Layer 6 of a small transformer language model trained on English Wikipedia (12 layers, counted from 0, width 64).
A neuron's activation on a vector x is SiLU(gate . x) times (in . x), where the dot is the dot product.
The model reads these tokens: " following" " are" " the" " h" "on" "ore" "es" " for" " " "202" "3" ":\n\n" "-"

The vector x that enters this layer's MLP at each token. A number n stands for (n - 500) times 0.022.
0 " following": 336 529 344 464 577 558 714 357 514 614 164 377 363 502 439 556 476 526 870 599 551 316 405 414 595 797 361 473 845 451 591 239 187 228 778 480 546 346 295 336 752 718 575 642 631 474 459 573 105 566 328 621 396 697 408 426 585 686 563 494 480 379 538 516
1 " are": 391 371 412 407 761 565 372 401 503 482 425 370 323 309 460 526 625 219 651 742 451 280 359 572 620 696 446 201 655 740 563 382 378 127 739 550 532 245 444 446 676 755 451 562 685 379 415 607 289 448 336 569 262 692 485 592 536 684 474 393 321 517 639 571
2 " the": 492 344 495 392 643 662 646 314 543 712 445 159 371 254 448 728 714 566 612 815 358 242 453 423 436 750 396 654 690 565 599 88 291 193 612 482 568 148 283 284 608 830 558 655 624 584 245 570 464 644 531 664 288 704 235 727 659 593 832 431 546 608 682 285
3 " h": 401 389 592 328 506 580 717 302 476 651 226 488 201 675 492 644 599 486 663 807 524 542 214 372 875 549 199 501 496 341 354 616 548 308 537 629 575 348 247 456 570 772 222 506 751 474 404 629 470 659 615 313 158 775 393 467 592 703 548 472 418 688 526 548
4 "on": 566 399 563 320 576 463 831 365 263 598 395 449 161 489 449 477 849 460 589 565 449 403 359 535 544 339 352 321 502 818 551 484 552 412 473 466 736 500 368 179 539 782 505 467 557 408 521 376 476 625 571 605 261 554 528 375 488 666 525 376 416 642 373 363
5 "ore": 346 376 647 446 468 467 607 492 417 780 367 369 202 468 549 491 584 550 578 435 434 356 464 512 756 588 282 334 546 487 657 462 500 350 544 605 541 309 573 209 505 773 458 549 447 475 641 548 458 590 417 670 374 770 474 235 576 661 468 462 578 296 566 482
6 "es": 307 290 517 468 477 489 507 495 349 746 500 358 319 412 310 591 653 499 691 566 434 373 332 660 671 425 378 317 597 575 715 509 421 382 585 637 517 376 526 383 532 793 340 597 539 542 517 519 403 400 407 706 439 687 560 441 604 647 560 612 578 340 484 423
7 " for": 227 431 475 442 556 742 661 313 601 526 635 350 292 489 380 586 474 423 645 598 516 353 482 572 611 782 404 471 391 486 548 278 248 326 879 642 551 258 248 285 646 900 486 533 524 378 433 554 245 514 459 606 383 679 419 486 671 630 627 553 522 255 478 334
8 " ": 324 396 448 459 503 663 646 339 405 634 394 574 361 520 396 641 677 702 692 794 365 157 437 409 594 651 377 382 633 582 537 423 455 263 607 429 444 317 287 306 705 562 440 428 779 474 253 608 268 397 530 385 536 683 438 450 377 812 429 540 375 592 644 330
9 "202": 367 422 723 512 551 626 480 201 518 592 243 655 328 711 443 453 672 366 812 805 236 515 663 453 687 544 401 442 752 542 374 299 547 249 457 355 625 508 484 417 433 676 321 562 496 286 258 542 365 472 479 504 585 729 383 249 449 700 514 423 412 633 688 517
10 "3": 412 403 599 557 512 569 513 452 403 685 346 305 363 681 470 570 697 349 651 629 582 675 553 455 402 657 455 391 606 499 657 405 600 326 507 491 807 229 491 303 594 638 394 606 576 449 293 458 240 336 229 577 517 541 571 317 598 530 491 345 554 227 473 525
11 ":\n\n": 290 299 433 389 454 699 559 497 533 523 418 610 646 497 192 708 510 528 619 733 423 598 593 578 511 753 543 310 764 484 548 231 262 238 699 643 758 66 502 492 697 393 365 609 692 583 385 514 34 600 398 677 174 829 418 377 633 613 778 331 377 541 608 486
12 "-": 479 369 366 331 517 731 558 319 314 626 458 472 409 650 545 356 628 636 603 769 380 383 288 331 552 669 578 506 514 574 557 246 429 221 601 431 761 239 530 368 426 763 489 407 648 575 406 755 244 526 637 702 165 732 390 643 551 760 621 270 296 556 617 300

Each question shows the input weights of one neuron of the MLP. A number n stands for (n - 500) times 0.0028.

n49 gate: 280 596 468 412 349 458 649 577 671 462 493 492 478 518 280 609 522 438 387 516 369 632 512 431 613 376 403 458 555 333 478 487 633 538 573 480 373 584 626 524 403 402 593 427 373 465 516 594 598 557 685 439 399 549 487 477 424 548 679 512 538 698 480 632
n49 in: 551 542 515 548 531 769 654 420 584 743 561 454 620 363 536 516 256 657 544 455 544 539 462 411 500 466 347 542 592 476 364 586 335 361 515 538 449 641 481 469 345 482 786 423 402 589 456 519 328 604 467 343 437 444 475 237 600 577 435 577 487 533 629 367
On which token does it fire most? 3 " h"

n19 gate: 464 519 475 453 362 534 363 598 590 592 423 502 397 420 619 491 411 559 444 512 610 394 352 619 488 666 641 425 433 495 492 495 460 436 538 595 479 375 614 550 583 437 480 418 428 526 555 334 471 447 449 606 560 557 423 336 516 560 611 368 591 293 430 395
n19 in: 461 448 471 334 488 560 401 529 441 536 436 452 571 457 535 461 493 501 235 613 336 310 436 762 599 393 412 516 508 471 476 575 414 584 567 591 352 404 507 539 683 469 419 509 374 443 406 486 482 509 441 645 599 390 359 433 501 559 326 481 651 320 533 634
Its three highest activations, in order, are on tokens 5 "ore", 6 "es", 7 " for"

n6 gate: 466 337 641 438 392 498 467 537 493 384 442 512 444 686 259 579 521 677 361 524 436 607 610 495 475 401 594 476 333 501 393 573 558 573 613 316 347 512 573 539 441 567 515 498 439 619 458 546 399 649 543 393 339 417 339 435 605 609 418 449 444 369 632 541
n6 in: 534 489 453 259 641 460 278 439 676 500 460 489 368 481 596 368 247 424 584 649 451 580 468 788 509 444 432 621 437 419 413 500 475 587 480 449 676 425 561 492 451 529 616 490 479 259 525 448 596 506 587 457 325 512 401 402 390 631 478 407 514 593 539 586
Its three highest activations, in order, are on tokens 3 " h", 9 "202", 12 "-"

n90 gate: 548 398 550 220 421 503 506 515 563 396 370 557 538 419 341 563 535 528 474 459 746 516 389 450 459 438 510 555 340 455 432 574 458 545 590 412 503 633 537 502 589 391 583 509 505 426 507 509 571 345 456 610 543 489 545 403 535 466 555 479 655 525 687 423
n90 in: 453 441 671 310 546 652 698 750 548 388 418 607 518 487 416 527 607 555 466 311 462 543 411 591 610 503 658 441 423 478 471 494 416 620 411 517 584 532 350 444 573 556 493 717 382 495 494 633 542 326 546 394 548 464 369 459 630 421 608 535 478 472 514 632
On which token does it fire most? 8 " "

n7 gate: 400 339 548 515 425 632 601 616 531 415 510 474 528 377 517 547 700 439 229 612 482 432 565 505 456 473 557 373 483 216 579 594 521 400 528 566 491 378 603 560 389 369 370 337 378 521 513 442 585 396 426 344 450 569 526 480 381 685 619 481 514 560 465 576
n7 in: 499 506 526 431 385 529 619 631 587 550 290 426 535 513 491 372 494 288 593 698 570 412 446 458 481 399 591 468 342 457 476 483 415 421 666 631 348 711 485 582 621 542 384 503 386 594 553 510 237 559 442 456 439 440 525 539 661 678 488 294 600 325 602 528
On which token does it fire most? 11 ":\n\n"

n69 gate: 579 519 454 615 418 485 668 410 411 467 441 459 705 671 578 353 567 387 478 396 367 462 575 503 543 443 490 558 421 440 385 586 368 510 326 476 533 519 404 328 474 518 470 489 464 627 585 422 480 544 352 331 588 648 554 384 499 587 588 516 434 607 464 386
n69 in: 567 444 379 453 419 516 526 531 587 595 511 494 456 538 442 464 522 600 754 438 513 502 303 534 465 400 583 494 436 516 460 333 344 541 741 625 517 473 587 573 680 345 523 469 428 498 452 527 614 526 414 510 210 344 514 584 592 455 340 375 599 621 371 396
On which token does it fire most? 4 "on"

n23 gate: 372 384 693 605 483 548 539 477 381 510 635 521 658 422 486 456 509 268 498 647 516 296 536 505 550 283 567 596 466 577 652 303 548 515 510 485 500 455 440 466 474 371 468 346 594 434 544 509 488 613 477 311 690 630 508 473 339 456 380 464 328 486 593 502
n23 in: 605 652 542 409 572 602 714 478 626 255 656 445 483 732 442 493 469 589 624 704 572 657 446 446 533 652 405 554 438 422 453 498 575 659 501 572 570 456 545 530 552 399 453 394 468 335 500 638 351 356 461 542 559 561 571 504 501 463 495 552 589 570 614 500
On which token does it fire most, and how strongly? 9 "202", at about 46

n126 gate: 536 684 430 564 351 539 570 454 554 536 338 607 504 402 595 591 503 522 423 511 470 500 363 467 429 231 617 452 647 473 472 475 703 477 506 586 470 609 613 467 509 412 282 528 587 359 513 612 553 454 529 433 650 481 400 490 591 610 614 436 407 669 351 424
n126 in: 462 682 319 511 424 441 650 521 376 528 491 695 487 404 551 285 371 572 659 592 496 458 769 419 580 521 478 503 552 612 483 411 360 284 587 396 614 413 663 551 548 423 780 354 505 607 619 582 349 459 364 388 377 504 710 589 417 510 255 486 538 506 480 404
On which token does it fire most? 8 " "

n66 gate: 525 659 545 543 343 440 585 401 619 480 564 516 383 438 493 587 467 448 622 351 563 464 471 553 499 558 525 433 601 346 324 469 422 287 563 562 466 505 487 601 473 562 521 618 541 574 435 449 524 640 528 372 574 554 598 514 691 556 417 573 522 656 610 461
n66 in: 420 300 734 434 460 624 443 665 438 497 619 450 542 519 516 400 435 459 509 477 534 465 510 485 620 500 451 436 223 608 573 520 381 516 490 500 290 690 424 569 524 458 430 560 623 505 457 329 311 505 382 299 645 561 440 420 503 610 471 352 452 766 725 488
On which token does it fire most? 3 " h"

n9 gate: 558 672 486 541 638 502 582 335 516 288 504 551 515 560 392 492 563 300 629 476 541 474 415 585 480 528 452 504 428 559 582 476 375 432 356 577 576 597 566 448 487 490 473 570 586 274 731 426 411 598 672 404 472 603 480 483 757 446 514 551 361 492 320 471
n9 in: 343 491 715 473 550 600 508 563 712 580 684 416 477 585 525 603 228 384 600 536 506 674 543 413 643 454 315 465 395 447 588 467 537 347 607 414 361 514 571 443 498 324 481 483 478 460 545 373 430 623 656 394 517 562 347 476 712 482 490 393 487 615 520 324
On which token does it fire most? 7 " for"